Layer 11 of a small transformer language model trained on English Wikipedia (16 layers, counted from 0, width 128).
A neuron's activation on a vector x is SiLU(weights . x), where the dot is the dot product.

Input weights of the MLP neurons that the questions are about. A number n stands for (n - 500) times 0.0013.
n111: 274,383,436,515,473,682,652,507,409,428,589,436,591,490,436,360,285,533,422,460,483,517,350,542,392,543,557,649,691,516,534,540,437,688,514,634,434,606,637,618,510,497,593,702,470,607,380,611,689,551,375,406,581,294,363,602,301,500,736,601,541,319,589,456,497,261,420,290,424,258,425,668,594,305,544,618,613,549,476,325,524,370,361,479,421,397,601,436,535,494,528,608,506,447,403,477,563,527,448,577,380,393,656,543,348,389,510,594,487,507,598,500,206,422,560,255,449,480,634,600,493,533,471,550,447,503,431,433
n193: 311,667,523,577,511,459,441,477,685,507,407,571,560,817,347,731,354,440,477,269,530,596,428,471,815,396,481,632,450,606,669,507,476,527,400,504,511,634,317,575,558,348,572,411,474,489,452,676,377,401,593,616,326,619,312,739,583,465,412,654,264,635,282,549,337,556,429,348,383,493,493,777,398,354,564,311,373,338,465,485,172,547,396,592,207,529,340,496,443,702,204,492,550,404,536,389,511,628,670,621,612,504,504,485,550,297,489,539,437,366,470,373,443,544,560,388,507,489,434,517,458,595,581,396,692,382,467,549
n217: 669,327,541,614,647,278,615,314,571,650,511,436,483,427,568,567,573,500,795,522,660,496,629,457,526,548,433,647,216,388,875,294,625,217,638,577,423,554,694,560,378,377,493,408,419,678,526,504,644,549,625,507,650,549,449,492,500,374,508,702,439,642,562,451,632,405,578,345,486,710,583,364,166,489,474,534,303,705,700,541,432,602,677,332,669,450,391,601,691,455,651,440,518,511,500,489,567,429,500,399,291,645,481,381,465,616,386,538,511,667,549,303,450,485,619,384,420,586,460,456,336,467,485,630,441,544,445,676
n247: 440,526,634,360,221,418,427,210,634,392,532,412,715,683,111,921,330,698,328,335,358,636,463,292,271,550,500,486,579,375,555,350,481,321,467,467,491,686,748,643,376,543,619,182,736,295,450,569,450,253,733,505,834,504,521,640,737,500,580,482,598,666,509,477,455,504,482,500,408,303,598,289,393,652,412,384,811,505,703,421,453,678,455,364,457,717,687,537,609,697,314,616,447,609,522,323,496,625,637,518,532,532,626,445,557,320,579,633,701,622,565,541,298,393,642,330,562,528,788,492,58,482,388,623,609,740,504,426
n252: 552,417,681,535,375,532,831,642,428,531,752,544,429,585,765,393,724,620,694,555,738,516,435,197,617,496,408,331,508,358,708,331,579,459,565,619,355,688,576,340,492,282,469,248,681,543,599,496,567,464,546,767,540,370,402,415,737,524,703,233,581,516,429,524,665,530,607,544,526,473,759,591,434,560,484,404,341,760,639,624,431,625,390,537,529,538,492,436,443,559,521,605,572,465,354,363,466,624,258,320,679,714,597,643,481,428,447,575,266,386,395,559,435,496,480,444,386,412,360,460,708,388,305,626,386,480,329,608
n257: 427,631,625,480,331,417,338,708,456,539,568,427,537,599,362,685,525,489,688,424,377,660,437,405,539,637,595,683,424,558,610,511,671,306,530,403,496,489,326,431,321,545,381,662,597,341,486,573,547,541,312,551,614,405,437,518,566,697,626,580,618,613,453,263,396,647,511,334,514,396,472,587,578,657,607,471,547,396,784,694,507,489,446,485,418,654,15,496,621,703,534,540,427,411,430,640,610,602,571,500,515,496,662,764,638,679,566,514,489,404,607,435,682,599,540,493,393,413,550,322,731,546,546,291,482,482,514,569
n314: 600,481,440,452,239,649,555,500,504,508,390,333,388,844,602,401,562,365,540,504,464,309,524,596,535,358,643,588,813,668,412,312,471,642,573,492,703,504,575,392,435,309,573,975,425,458,524,357,524,701,538,587,804,526,399,677,368,569,399,512,613,460,492,612,496,575,567,621,579,371,562,260,612,763,520,492,397,617,337,376,557,550,704,524,484,508,194,683,711,371,657,500,610,559,408,375,297,273,508,480,401,674,621,346,489,388,587,489,464,476,661,496,411,651,650,349,479,436,659,623,378,508,539,433,308,461,655,516
n374: 261,489,392,276,408,590,570,585,381,426,520,314,593,496,530,406,523,567,772,535,677,674,540,519,813,574,559,667,650,403,639,691,397,451,207,362,298,431,662,341,378,548,439,594,707,538,598,449,598,340,455,496,420,622,345,408,528,460,464,504,420,401,562,421,562,329,500,492,732,379,350,294,342,706,304,412,445,600,683,587,585,603,590,581,500,527,315,282,594,467,475,316,481,263,676,309,582,389,463,405,488,429,484,331,507,476,288,459,441,299,151,524,403,289,563,207,426,453,461,396,383,631,515,363,679,465,523,269
n432: 787,500,496,368,394,512,508,82,504,521,624,702,406,696,468,454,419,517,504,525,479,650,419,573,307,625,643,542,420,583,395,649,579,393,466,276,611,496,354,673,855,362,750,554,500,590,617,571,292,296,800,316,677,563,580,572,517,479,474,747,436,663,286,639,401,504,438,844,691,392,671,343,390,542,428,593,300,575,698,466,415,351,554,474,470,468,522,630,703,711,330,525,468,727,455,628,532,563,595,496,550,592,703,571,476,492,328,492,571,585,436,621,325,777,675,328,639,391,779,420,474,529,349,620,669,438,308,542
n471: 455,589,405,553,297,524,496,483,500,428,540,311,538,663,446,589,480,541,483,386,349,199,537,713,560,370,664,624,395,789,738,544,521,554,597,563,203,563,255,525,610,481,256,488,661,464,345,631,597,442,457,586,826,504,180,720,686,580,688,475,741,664,705,586,617,589,678,492,473,461,508,329,532,770,364,442,598,504,542,327,479,444,399,261,550,685,628,652,306,534,572,376,551,428,464,427,318,315,454,549,504,378,479,162,434,381,449,431,292,408,786,614,442,556,492,508,434,631,520,474,680,615,368,512,718,605,532,336
n516: 670,454,438,522,740,595,415,665,576,169,452,521,455,493,546,476,437,380,737,493,291,433,469,424,581,473,830,635,559,558,448,449,601,496,337,436,490,523,435,414,586,390,570,609,422,647,366,500,517,514,273,724,732,433,600,563,458,440,637,538,462,448,595,441,490,387,653,671,428,395,497,432,510,469,448,441,637,271,652,469,318,766,486,394,553,560,271,565,474,750,521,584,447,429,404,517,464,452,291,472,603,380,580,606,353,631,576,658,411,402,486,514,437,547,657,490,445,641,429,491,556,564,399,633,364,598,453,344
n529: 682,521,453,641,478,439,449,495,515,531,447,500,372,374,530,534,538,532,634,502,627,568,445,661,541,481,422,488,512,479,414,539,510,490,384,616,505,472,407,537,486,482,498,403,515,536,466,444,488,597,633,573,537,438,576,550,485,570,402,468,388,380,454,453,575,323,296,475,416,579,355,533,598,544,624,475,595,562,586,650,410,398,517,387,545,413,566,395,377,466,510,614,430,428,554,420,340,603,445,466,613,581,507,461,635,591,622,505,544,512,602,498,525,417,556,561,655,502,394,429,620,469,419,558,527,527,574,483
n568: 644,299,340,508,449,473,550,492,710,811,576,558,431,432,316,623,395,469,684,546,223,389,457,191,560,615,450,418,702,409,399,607,468,362,591,568,709,448,411,469,388,391,426,347,676,508,658,798,550,390,507,434,465,594,630,371,547,401,540,759,312,543,736,527,534,387,477,574,603,393,406,500,523,481,559,539,504,394,524,589,267,435,511,603,496,466,452,570,581,450,508,261,792,519,410,572,423,442,536,512,272,596,324,500,434,551,485,670,354,870,637,339,334,545,673,570,566,604,485,651,445,549,519,381,351,801,508,655
n604: 666,385,463,452,552,359,515,448,655,403,482,401,603,546,340,471,472,672,597,609,431,444,448,383,557,464,460,748,556,472,349,366,604,399,628,568,709,645,559,482,525,234,440,601,453,660,383,533,453,760,482,254,578,657,710,493,681,526,470,467,853,463,659,456,507,548,685,370,406,458,657,676,582,478,537,474,467,284,519,552,825,385,355,455,654,677,477,713,451,688,538,329,503,587,500,446,625,640,519,283,441,642,578,551,330,316,496,510,460,534,630,369,444,514,405,548,569,694,371,294,470,568,446,525,536,608,697,548
n660: 417,331,390,537,559,541,249,510,438,527,399,658,404,640,376,602,420,514,576,361,585,682,292,556,483,381,637,414,529,448,473,544,529,370,613,416,597,474,439,500,523,458,648,557,605,550,391,589,564,531,556,401,455,637,456,445,562,549,888,606,556,510,608,418,490,535,629,327,510,405,344,571,430,562,621,531,507,406,525,620,385,589,314,468,451,596,507,493,386,589,486,493,298,490,245,615,565,438,623,517,555,425,448,619,344,534,278,452,313,406,250,650,584,673,384,555,344,565,641,494,199,460,674,636,645,682,410,576
n689: 282,526,691,605,445,611,443,524,430,405,297,481,631,410,448,600,320,543,445,292,307,476,649,433,568,857,469,668,489,609,578,599,674,492,349,333,337,399,546,356,485,598,399,584,500,146,411,519,696,755,330,651,570,619,500,665,496,512,571,527,323,678,664,302,542,489,642,492,496,478,511,403,583,527,453,438,581,353,369,325,658,468,351,532,691,664,629,547,537,680,496,574,559,386,384,405,570,543,548,691,384,407,453,500,606,407,507,163,689,508,520,465,275,572,746,539,597,550,424,307,555,361,413,792,458,420,341,551
n736: 526,585,470,480,413,263,478,649,515,482,400,590,504,325,582,601,544,523,390,351,407,431,420,478,456,753,320,481,504,412,447,762,728,523,539,234,419,616,747,312,532,567,514,544,496,657,451,526,798,572,679,342,606,465,408,534,455,439,623,796,618,432,356,485,445,542,448,424,589,625,700,656,398,402,629,357,496,670,346,737,213,567,340,519,500,547,543,718,592,486,333,485,292,268,565,611,663,602,527,285,507,436,500,541,596,383,346,584,388,500,287,429,638,558,411,534,466,691,643,449,419,431,383,433,637,733,507,474
n737: 667,461,608,609,444,578,579,605,458,605,425,455,771,319,703,531,393,569,430,202,545,489,521,324,665,476,593,389,618,636,676,799,442,676,589,411,470,500,583,337,533,468,450,418,541,497,575,683,726,580,589,703,681,667,547,420,441,433,778,521,402,635,497,531,690,578,442,556,516,618,664,435,413,493,472,479,658,507,674,469,626,507,647,511,546,553,392,459,507,519,364,448,618,453,543,524,461,486,553,673,424,442,347,521,487,517,378,500,665,430,318,747,398,490,397,469,494,655,527,337,616,584,631,551,398,415,311,538
n790: 439,446,803,544,521,717,580,504,467,580,404,476,496,287,597,480,670,370,389,500,407,222,698,410,512,395,561,754,461,515,557,444,513,583,696,496,408,473,447,349,379,336,551,532,572,208,601,524,609,603,500,289,639,723,419,549,791,620,745,374,628,476,432,602,592,615,689,516,719,423,520,614,504,467,537,484,735,461,583,423,380,610,339,379,671,625,441,557,515,538,437,636,822,512,335,500,446,655,487,586,962,581,714,351,639,451,566,310,557,757,656,548,529,476,415,703,438,488,496,563,479,528,314,295,340,524,187,606
n797: 504,252,454,488,396,479,741,496,482,434,406,443,447,424,483,447,318,564,464,349,482,785,525,507,783,472,429,322,547,693,585,677,559,243,467,732,809,360,355,550,412,473,486,476,594,510,377,472,416,589,456,479,500,510,442,496,454,478,590,588,464,518,344,426,622,364,640,167,483,500,562,710,390,401,418,408,504,381,373,404,640,434,392,536,681,336,658,567,577,605,555,654,567,517,435,625,677,468,540,447,250,412,525,412,590,372,385,454,528,507,310,690,460,445,504,606,655,652,344,365,392,507,462,563,406,406,393,397
n811: 570,734,526,505,666,706,170,456,644,114,757,387,577,622,652,513,471,695,636,337,539,628,535,408,445,654,708,478,405,476,504,253,704,416,478,700,317,638,595,483,471,545,558,650,479,323,427,496,796,390,318,595,395,464,354,114,255,473,553,691,588,418,432,509,491,545,354,390,500,418,487,351,420,639,417,487,323,687,709,443,359,473,517,788,816,575,464,379,828,504,487,531,690,577,429,321,607,600,375,439,279,629,504,487,722,435,496,378,539,271,351,444,522,917,638,400,349,651,449,445,491,538,382,509,560,385,525,491
n831: 462,514,492,570,592,474,327,569,538,493,511,473,603,482,460,477,610,390,688,500,443,546,600,694,704,639,583,519,734,422,606,545,595,481,492,461,571,694,436,690,398,325,686,710,616,577,459,166,703,289,623,367,424,535,472,504,454,422,438,364,350,781,645,276,605,340,432,381,593,468,489,441,574,781,362,393,598,256,562,268,380,413,609,403,605,463,358,534,583,525,634,699,424,392,412,593,723,549,488,458,451,655,515,579,353,580,301,606,617,693,362,346,713,401,395,746,676,568,563,548,419,378,526,462,380,336,541,336
n845: 401,730,508,455,716,472,667,429,716,435,736,475,415,656,563,328,656,459,646,537,480,626,567,552,572,590,451,612,496,620,508,577,466,386,572,682,460,488,447,475,559,271,575,606,451,604,254,455,777,188,716,554,430,496,530,496,458,774,727,274,529,582,678,496,646,585,635,596,484,590,432,419,508,323,417,591,430,409,128,595,425,616,349,466,246,341,449,463,484,684,385,583,586,565,508,601,254,731,475,777,377,611,621,746,504,562,465,585,422,626,700,480,483,736,271,368,463,397,548,381,534,380,291,594,354,666,343,157
n860: 610,156,493,607,430,493,518,596,730,500,529,402,684,359,697,634,542,591,460,388,695,641,467,409,269,345,402,419,414,725,489,496,796,478,493,522,582,668,576,449,402,473,483,643,321,493,471,580,651,540,524,449,416,666,427,504,485,504,567,594,614,504,693,518,421,442,500,397,445,535,440,568,249,438,702,496,471,343,302,547,526,576,468,273,396,532,458,453,624,476,485,555,382,700,381,496,607,671,485,628,406,59,434,558,521,617,517,683,410,496,437,334,370,468,514,703,422,525,578,605,649,426,504,748,482,368,489,573
n879: 331,648,512,534,417,635,469,532,512,615,519,684,555,652,418,558,462,539,859,547,531,440,512,598,340,624,391,410,504,368,590,262,582,596,348,628,427,729,617,429,583,570,564,612,211,436,582,367,701,362,765,500,614,464,489,694,638,476,488,371,694,695,431,394,304,346,558,425,489,444,348,516,785,602,681,496,504,253,600,394,560,500,631,440,308,380,468,625,500,732,443,263,615,400,447,677,437,563,436,551,453,593,626,632,356,563,496,628,550,488,405,713,508,454,566,422,608,231,489,277,416,713,591,728,488,561,249,355
n920: 411,603,500,482,443,644,356,595,545,587,540,593,685,528,423,456,524,468,365,488,637,467,385,523,468,416,840,366,700,549,719,564,411,442,620,521,448,481,464,553,477,470,251,253,448,527,343,617,596,332,631,500,402,560,438,643,610,463,228,629,520,504,647,403,480,302,424,398,600,789,398,395,394,597,447,598,661,372,583,394,327,538,672,413,380,340,395,605,454,556,752,582,485,576,637,731,684,780,512,691,460,488,770,263,328,585,705,375,858,702,394,396,665,708,624,270,460,762,567,441,504,705,607,340,572,544,409,537
n953: 375,417,520,434,439,507,566,616,595,513,613,551,226,503,382,550,546,362,585,553,624,356,401,416,562,663,443,371,660,424,497,503,430,672,497,424,480,558,580,591,300,459,494,543,543,448,493,483,507,412,413,362,490,334,595,674,341,393,613,413,517,450,411,190,480,301,580,456,576,612,500,475,333,739,293,253,336,316,693,433,544,458,510,541,638,471,486,577,468,575,716,622,314,550,510,517,551,510,486,392,748,557,544,380,459,530,420,594,493,579,524,487,394,644,393,382,431,430,684,680,342,441,520,387,523,728,372,503

Each question shows a token from some text and the vector x that enters the MLP there. A number n stands for (n - 500) times 0.019.

"2": 515,552,427,402,544,470,481,414,509,451,410,543,506,369,558,354,535,451,442,501,457,497,466,597,521,397,530,492,402,312,553,479,496,487,555,476,493,420,608,472,686,557,541,416,542,507,581,412,347,515,257,575,456,492,661,593,523,502,516,567,618,503,344,502,697,540,575,378,369,583,408,594,350,616,486,617,428,512,524,565,442,534,476,561,468,293,516,396,496,610,439,491,439,586,479,498,493,390,707,327,471,493,571,609,562,364,369,282,278,418,587,570,414,427,484,529,734,518,568,714,451,496,698,536,474,437,601,450
Which neuron fires most, and how strongly? n797, at about 3.4

" and": 513,731,485,462,452,543,463,488,527,484,472,496,538,410,535,431,389,462,439,577,441,453,668,462,477,310,438,570,339,386,585,389,387,554,504,442,566,402,504,674,558,538,467,469,573,493,657,627,550,454,249,594,412,465,679,568,481,463,577,600,460,542,496,493,471,671,494,530,356,609,458,623,546,533,395,473,495,403,585,492,473,408,561,533,468,430,444,511,569,514,443,408,240,620,518,653,379,395,508,368,498,462,525,615,626,415,521,387,532,443,632,556,460,414,483,524,737,527,449,722,387,449,461,393,488,328,545,480
Which neuron lights up most? n193

"-": 541,583,543,363,493,462,539,424,425,398,412,456,444,310,511,525,411,517,512,577,520,453,563,622,539,378,532,374,330,324,491,446,538,476,531,379,574,401,489,626,550,580,387,492,529,547,606,294,525,571,184,625,320,483,696,594,526,511,505,461,593,499,271,514,571,608,567,359,529,635,514,549,477,308,558,547,551,514,528,569,453,500,529,509,363,444,553,304,483,474,504,433,482,496,496,505,497,421,489,453,336,448,519,596,516,473,460,480,439,666,677,556,558,316,493,508,655,503,471,542,466,494,498,513,380,514,689,462
Which neuron fires most, and how strongly? n797, at about 2.9

"0": 407,557,510,439,605,379,419,391,489,434,375,469,391,464,518,419,422,518,526,556,381,518,518,588,478,440,472,498,489,278,624,515,567,531,433,479,569,341,684,562,643,670,494,432,553,557,644,416,479,504,287,599,478,581,774,600,532,488,484,518,691,476,381,422,553,550,489,493,358,511,322,576,301,376,521,492,607,440,586,458,443,478,560,508,290,298,562,465,477,508,436,674,460,555,506,579,441,268,568,432,378,557,551,554,541,412,472,381,527,574,460,519,522,462,432,486,611,466,503,607,371,550,643,506,520,403,653,450
Which neuron fires most, and how strongly? n797, at about 2.1

" M": 527,565,395,517,460,510,431,482,515,436,481,511,594,503,524,532,488,509,476,748,588,430,395,514,476,487,551,481,298,376,532,451,537,462,572,381,454,523,488,540,568,607,384,474,469,357,645,537,494,630,331,534,485,582,678,573,394,511,633,531,562,407,317,462,533,843,524,467,518,530,552,616,513,478,494,512,585,412,514,550,432,374,449,444,505,399,484,541,365,529,469,520,326,528,355,460,431,435,419,499,453,457,495,641,521,482,602,364,595,483,593,562,508,518,446,453,737,535,480,774,493,383,716,448,411,368,384,417
Which neuron lights up most? n257

"B": 442,544,330,371,522,520,467,440,513,521,534,479,558,445,436,469,558,463,396,499,479,470,447,524,486,461,522,433,597,471,523,569,525,474,649,484,451,489,550,667,460,750,355,405,473,477,684,447,512,488,235,453,463,431,618,460,465,546,478,607,585,456,470,496,731,774,427,518,421,726,421,601,459,454,522,630,512,495,549,519,485,482,504,530,509,488,466,573,388,436,357,488,293,622,518,440,596,319,575,453,408,483,510,618,469,413,514,292,486,450,510,439,483,417,455,373,650,479,393,618,322,367,656,404,475,487,476,464
Which neuron fires most, and how strongly? n920, at about 0.7

"9": 550,477,442,391,492,447,376,423,437,523,417,572,618,463,657,500,638,561,447,638,447,582,680,494,376,397,529,509,380,341,534,387,545,547,593,444,582,478,521,538,509,705,427,460,431,578,629,458,504,420,348,583,445,486,643,620,540,513,598,413,650,386,386,495,488,575,624,640,454,701,505,578,367,445,590,439,532,642,427,519,469,461,459,598,429,369,429,363,367,484,536,491,436,594,622,548,416,443,548,421,428,337,453,628,472,395,466,375,466,556,479,598,562,474,437,465,619,473,669,725,565,292,498,469,557,456,509,519
Which neuron lights up most? n860

"eng": 566,588,382,390,568,482,570,547,395,555,373,464,709,464,445,451,581,445,525,620,618,553,544,590,436,461,650,531,398,551,492,313,664,503,457,347,531,504,583,502,598,501,498,401,620,458,658,408,551,535,346,455,523,266,585,557,642,462,541,434,391,579,385,581,466,676,521,582,496,712,397,586,635,413,419,451,530,469,421,520,534,516,529,477,535,414,460,531,576,432,456,500,282,470,566,502,319,455,531,486,300,474,422,539,473,512,538,283,478,430,478,544,462,435,514,689,784,557,413,603,538,341,508,434,522,449,514,474
Which neuron fires most, and how strongly? n689, at about 1.3

" where": 574,689,418,391,634,518,433,472,538,500,619,535,608,480,415,466,469,545,319,536,461,623,447,519,443,440,517,543,365,474,397,432,489,460,460,578,490,418,563,559,512,594,393,483,376,527,685,416,473,531,206,477,395,400,608,586,503,571,565,617,504,504,327,437,528,711,582,497,467,699,466,533,404,474,455,482,566,428,544,564,561,617,556,589,494,476,364,468,524,504,457,508,348,614,498,535,549,322,535,321,358,420,537,654,495,474,522,314,420,523,515,574,446,431,448,569,554,440,500,733,486,411,496,373,490,421,615,617
Which two neurons fire most, strongest first? n257, n811

"af": 610,468,407,411,622,501,362,579,459,364,514,501,602,496,539,497,533,460,522,647,579,539,461,410,438,399,532,505,396,388,537,529,581,549,436,246,553,395,531,570,536,489,384,483,503,616,693,514,349,514,276,516,436,310,427,586,456,422,526,485,400,427,417,591,717,658,531,482,439,669,530,557,598,494,301,492,382,452,505,583,423,491,566,547,501,408,525,522,429,498,408,440,499,671,561,541,398,439,582,365,577,412,456,554,598,445,560,451,399,569,703,588,462,358,520,435,691,612,426,673,449,423,611,473,422,488,471,529
Which two neurons fire most, strongest first? n516, n953

"y": 623,561,293,419,605,438,545,386,500,459,571,352,514,480,409,363,568,491,423,610,547,476,441,531,442,328,446,513,406,527,456,353,425,480,534,534,521,339,592,530,598,717,307,414,483,528,580,560,530,463,426,600,457,504,703,594,491,594,473,594,614,400,447,485,610,649,604,460,415,686,418,577,544,416,538,433,468,364,515,459,521,440,442,523,482,391,471,540,432,417,479,450,330,543,522,487,382,378,554,466,355,498,529,618,600,533,341,429,455,563,652,443,491,317,392,546,654,439,468,705,419,600,471,372,607,593,567,622
Which neuron fires most, and how strongly? n604, at about 4.2

"ate": 478,682,464,414,646,512,437,363,452,477,394,584,687,397,611,494,552,615,347,509,550,499,633,568,568,397,462,538,373,383,558,613,554,475,637,285,558,438,509,642,622,588,540,480,577,439,544,587,474,461,360,458,406,484,764,560,479,511,620,431,452,526,475,437,505,606,550,485,437,651,362,575,509,440,526,501,430,505,624,573,461,523,483,590,627,437,626,630,388,418,520,468,340,523,513,532,297,376,415,431,430,431,462,637,519,484,519,482,491,583,502,589,447,497,349,673,553,396,555,707,495,460,572,467,409,317,449,622
Which neuron fires most, and how strongly? n660, at about 1.9

" col": 497,583,507,418,435,578,521,604,363,516,582,336,513,512,607,521,479,509,531,665,554,489,477,454,580,443,547,595,266,304,550,527,564,414,475,392,437,554,623,401,589,487,354,433,539,338,458,453,493,604,277,379,412,331,569,591,527,575,537,506,471,446,445,630,572,658,522,546,371,635,458,612,412,451,355,420,557,514,548,582,467,364,546,548,513,273,450,450,446,382,476,403,390,525,588,551,443,487,476,360,502,460,423,528,602,583,555,430,456,529,396,643,513,406,486,363,694,572,318,726,475,410,600,503,459,546,598,396
Which neuron fires most, and how strongly? n374, at about 5.3

" d": 673,534,387,371,580,507,394,516,507,485,560,451,650,492,527,449,434,464,396,630,420,575,603,604,538,457,562,461,416,232,503,446,581,439,355,431,373,540,568,534,525,601,415,495,415,431,630,476,529,440,167,537,407,440,618,618,522,596,612,523,570,436,334,588,597,656,517,457,487,646,560,583,338,552,433,515,664,482,579,546,426,418,521,519,495,409,425,537,516,622,452,513,348,613,464,500,522,318,583,444,384,480,523,624,498,470,471,438,445,527,530,485,528,403,455,515,707,456,391,625,415,436,485,474,489,363,486,622
Which two neurons fire most, strongest first? n811, n257

"History": 534,560,442,356,529,554,526,497,404,471,585,500,568,489,636,477,461,598,415,516,464,446,460,617,472,360,594,487,424,408,452,569,434,598,564,494,474,439,735,566,598,562,561,494,516,494,506,463,537,436,461,583,519,497,641,578,477,554,472,579,671,480,439,654,681,786,580,477,352,750,411,593,449,434,463,445,412,565,683,425,524,528,556,486,518,339,368,504,397,423,471,496,466,547,415,528,362,433,695,357,442,567,549,645,590,347,481,435,561,419,609,642,561,309,369,462,674,516,511,492,479,380,520,430,470,452,556,559
Which neuron fires most, and how strongly? n737, at about 3.8

"as": 498,566,486,544,541,484,513,505,419,500,504,479,598,356,670,442,408,402,499,608,616,473,577,457,429,448,558,483,428,353,416,430,692,579,506,438,548,302,524,458,710,541,479,475,573,524,629,471,468,476,314,514,533,294,632,518,559,504,500,492,588,527,356,468,549,646,607,455,419,663,494,560,555,375,601,511,499,612,473,365,522,552,503,421,320,351,370,541,483,444,475,488,369,564,599,527,363,292,456,300,410,524,563,529,499,454,502,352,373,507,467,475,509,341,456,625,650,575,439,672,563,291,620,474,505,423,536,364
The three highest activations, in order: n252, n736, n516

" count": 494,495,427,377,485,574,474,463,293,438,461,501,562,408,467,435,392,559,473,524,503,491,575,394,539,400,434,479,407,347,513,459,479,637,478,434,622,473,518,414,651,617,439,520,535,526,532,527,502,447,296,575,533,358,500,558,518,469,526,478,513,410,320,654,429,559,588,590,473,693,380,605,494,406,544,544,631,390,574,559,424,517,470,556,425,367,583,513,406,518,441,425,524,553,469,572,458,373,532,325,491,594,548,647,445,407,517,512,456,498,677,606,595,293,424,542,651,495,374,777,386,322,520,524,476,301,669,465
Which two neurons fire most, strongest first? n111, n516

" l": 606,583,370,567,474,504,508,415,579,506,560,501,586,404,540,493,587,561,434,558,501,438,596,457,614,453,666,566,417,440,572,511,520,502,450,396,552,521,660,543,600,544,408,512,524,386,539,565,557,569,224,503,530,507,595,501,491,421,564,500,530,520,388,591,500,796,507,455,373,675,491,553,391,553,427,490,499,452,690,569,353,321,491,461,531,236,406,523,417,359,361,430,346,450,461,542,343,385,533,403,463,602,406,584,668,468,656,407,518,480,524,579,484,371,512,424,593,427,375,613,473,355,528,471,544,368,510,564
The three highest activations, in order: n737, n217, n811

" the": 462,570,446,453,541,498,538,417,496,440,442,520,586,493,613,403,486,542,431,698,419,360,589,451,386,421,532,551,341,276,523,411,435,521,531,520,454,476,533,557,612,559,560,498,577,349,634,325,594,400,318,494,445,491,524,578,534,588,569,506,474,536,421,396,580,577,507,553,491,557,547,556,385,463,387,489,542,513,490,480,518,485,529,518,453,330,571,491,538,496,493,487,201,614,409,616,477,198,574,476,408,495,504,606,475,495,460,425,556,509,425,497,478,301,369,574,600,407,469,761,506,333,512,347,423,556,610,482
Which two neurons fire most, strongest first? n831, n953

" into": 469,602,474,435,556,488,462,440,557,548,516,496,570,407,472,472,490,594,417,639,440,524,548,569,466,446,515,529,354,455,404,487,466,563,550,475,541,372,489,557,723,470,302,441,533,456,648,372,636,413,276,406,433,495,717,641,567,609,528,606,599,416,571,481,517,744,524,486,460,720,545,601,433,381,503,398,552,480,465,482,581,614,557,451,417,392,371,465,589,502,527,489,330,576,442,479,508,406,603,400,434,436,395,538,596,456,502,412,398,565,530,486,533,388,386,497,609,391,451,823,504,512,500,369,481,606,564,598
Which two neurons fire most, strongest first? n604, n736

" in": 487,675,491,474,503,499,466,446,625,485,461,560,717,451,415,475,508,508,442,585,477,507,536,423,464,376,492,510,347,403,468,407,432,465,483,514,457,471,486,424,582,623,435,432,579,487,673,374,513,532,93,488,398,518,614,491,466,603,581,573,557,448,403,467,532,658,619,534,492,750,440,566,508,419,459,574,466,457,546,525,477,424,464,559,442,488,536,446,615,407,477,472,254,578,612,453,438,420,567,480,374,518,421,676,542,439,594,466,525,554,569,594,564,470,451,518,450,415,520,847,426,354,469,399,512,506,462,564
Which neuron fires most, and how strongly? n811, at about 1.1

" of": 474,636,539,478,486,501,473,389,512,548,536,416,644,476,446,462,467,544,465,547,414,536,598,443,570,450,465,523,369,398,403,471,494,511,550,465,590,598,485,592,720,369,416,490,599,495,620,508,510,472,246,478,353,404,584,522,532,512,514,539,547,501,399,552,600,742,525,569,400,742,527,546,450,397,503,492,487,545,417,577,559,490,574,468,367,520,397,399,532,391,566,455,214,524,460,539,334,393,554,376,453,492,417,621,467,536,684,324,430,612,672,583,518,377,340,566,511,390,515,792,518,466,479,465,453,523,520,543
The three highest activations, in order: n845, n604, n257

"alk": 661,636,354,309,604,431,444,496,440,488,556,536,739,474,533,492,463,591,332,616,369,485,567,597,529,368,533,470,400,368,476,513,579,431,545,421,516,525,589,583,622,499,489,539,504,504,565,551,481,439,286,515,431,399,731,635,536,611,510,484,499,464,362,562,611,660,576,561,418,625,537,580,579,504,453,491,572,465,485,559,487,495,444,574,458,487,495,566,443,552,465,486,207,536,452,526,359,380,606,268,446,472,546,716,469,433,510,595,388,563,526,561,442,395,444,559,621,500,491,712,459,479,531,520,544,441,479,497
Which neuron lights up most? n604

"lev": 553,586,483,403,517,382,584,522,374,364,262,561,607,547,459,395,491,429,533,659,577,426,491,619,470,505,567,510,265,393,532,366,695,450,546,509,621,459,581,539,574,457,475,380,519,411,575,513,523,416,353,487,496,302,518,447,613,495,623,432,477,593,434,482,543,534,482,688,590,610,430,563,502,514,598,338,445,424,488,557,487,432,497,468,600,447,536,536,550,314,390,518,394,380,555,571,420,472,626,495,469,482,329,580,395,606,540,318,560,559,511,492,407,293,527,643,774,538,351,622,535,468,630,461,497,515,625,429
Which neuron fires most, and how strongly? n529, at about 2.1

" United": 544,479,381,323,497,555,462,498,393,493,547,513,664,436,557,382,495,464,332,588,514,469,497,477,451,520,508,446,405,299,629,392,466,535,511,523,533,471,619,476,623,597,479,573,558,405,617,458,591,504,428,614,462,449,771,487,488,566,617,560,468,484,302,480,442,641,537,572,429,685,406,564,484,479,605,618,539,521,576,517,535,464,555,535,297,310,596,444,493,563,424,482,459,524,498,484,450,371,553,266,413,477,548,683,558,397,426,477,396,500,580,522,544,333,472,607,764,482,590,779,471,379,541,488,400,386,510,444
The three highest activations, in order: n111, n879, n736

" a": 550,533,475,466,579,564,514,515,620,514,518,370,748,417,514,471,546,435,441,667,569,539,585,592,443,418,469,505,590,286,553,517,480,534,514,486,454,579,513,529,640,538,521,487,509,488,549,412,473,432,311,372,540,551,621,587,483,541,454,514,514,449,351,466,626,601,537,605,502,768,468,553,483,422,468,500,583,369,604,486,462,448,436,470,560,381,429,545,477,371,577,530,307,705,616,474,496,421,606,494,361,370,373,726,714,464,366,373,454,487,398,550,520,490,527,619,705,505,355,782,508,508,511,496,479,470,557,567
Which neuron fires most, and how strongly? n831, at about 3.2

"1": 546,496,419,412,602,441,343,444,509,418,448,574,606,524,634,471,631,463,527,575,473,628,508,539,478,404,566,464,498,364,516,404,558,492,596,467,515,578,592,506,638,580,587,531,556,485,663,424,354,530,273,427,382,490,644,635,599,490,557,477,576,422,356,486,648,611,558,464,296,508,517,587,347,594,543,472,544,496,471,596,479,470,422,496,414,439,478,426,382,498,561,604,306,566,478,621,302,371,602,448,456,450,400,652,612,434,488,345,419,582,504,568,596,480,485,557,627,529,661,749,442,405,591,383,412,468,524,400
Which neuron lights up most? n660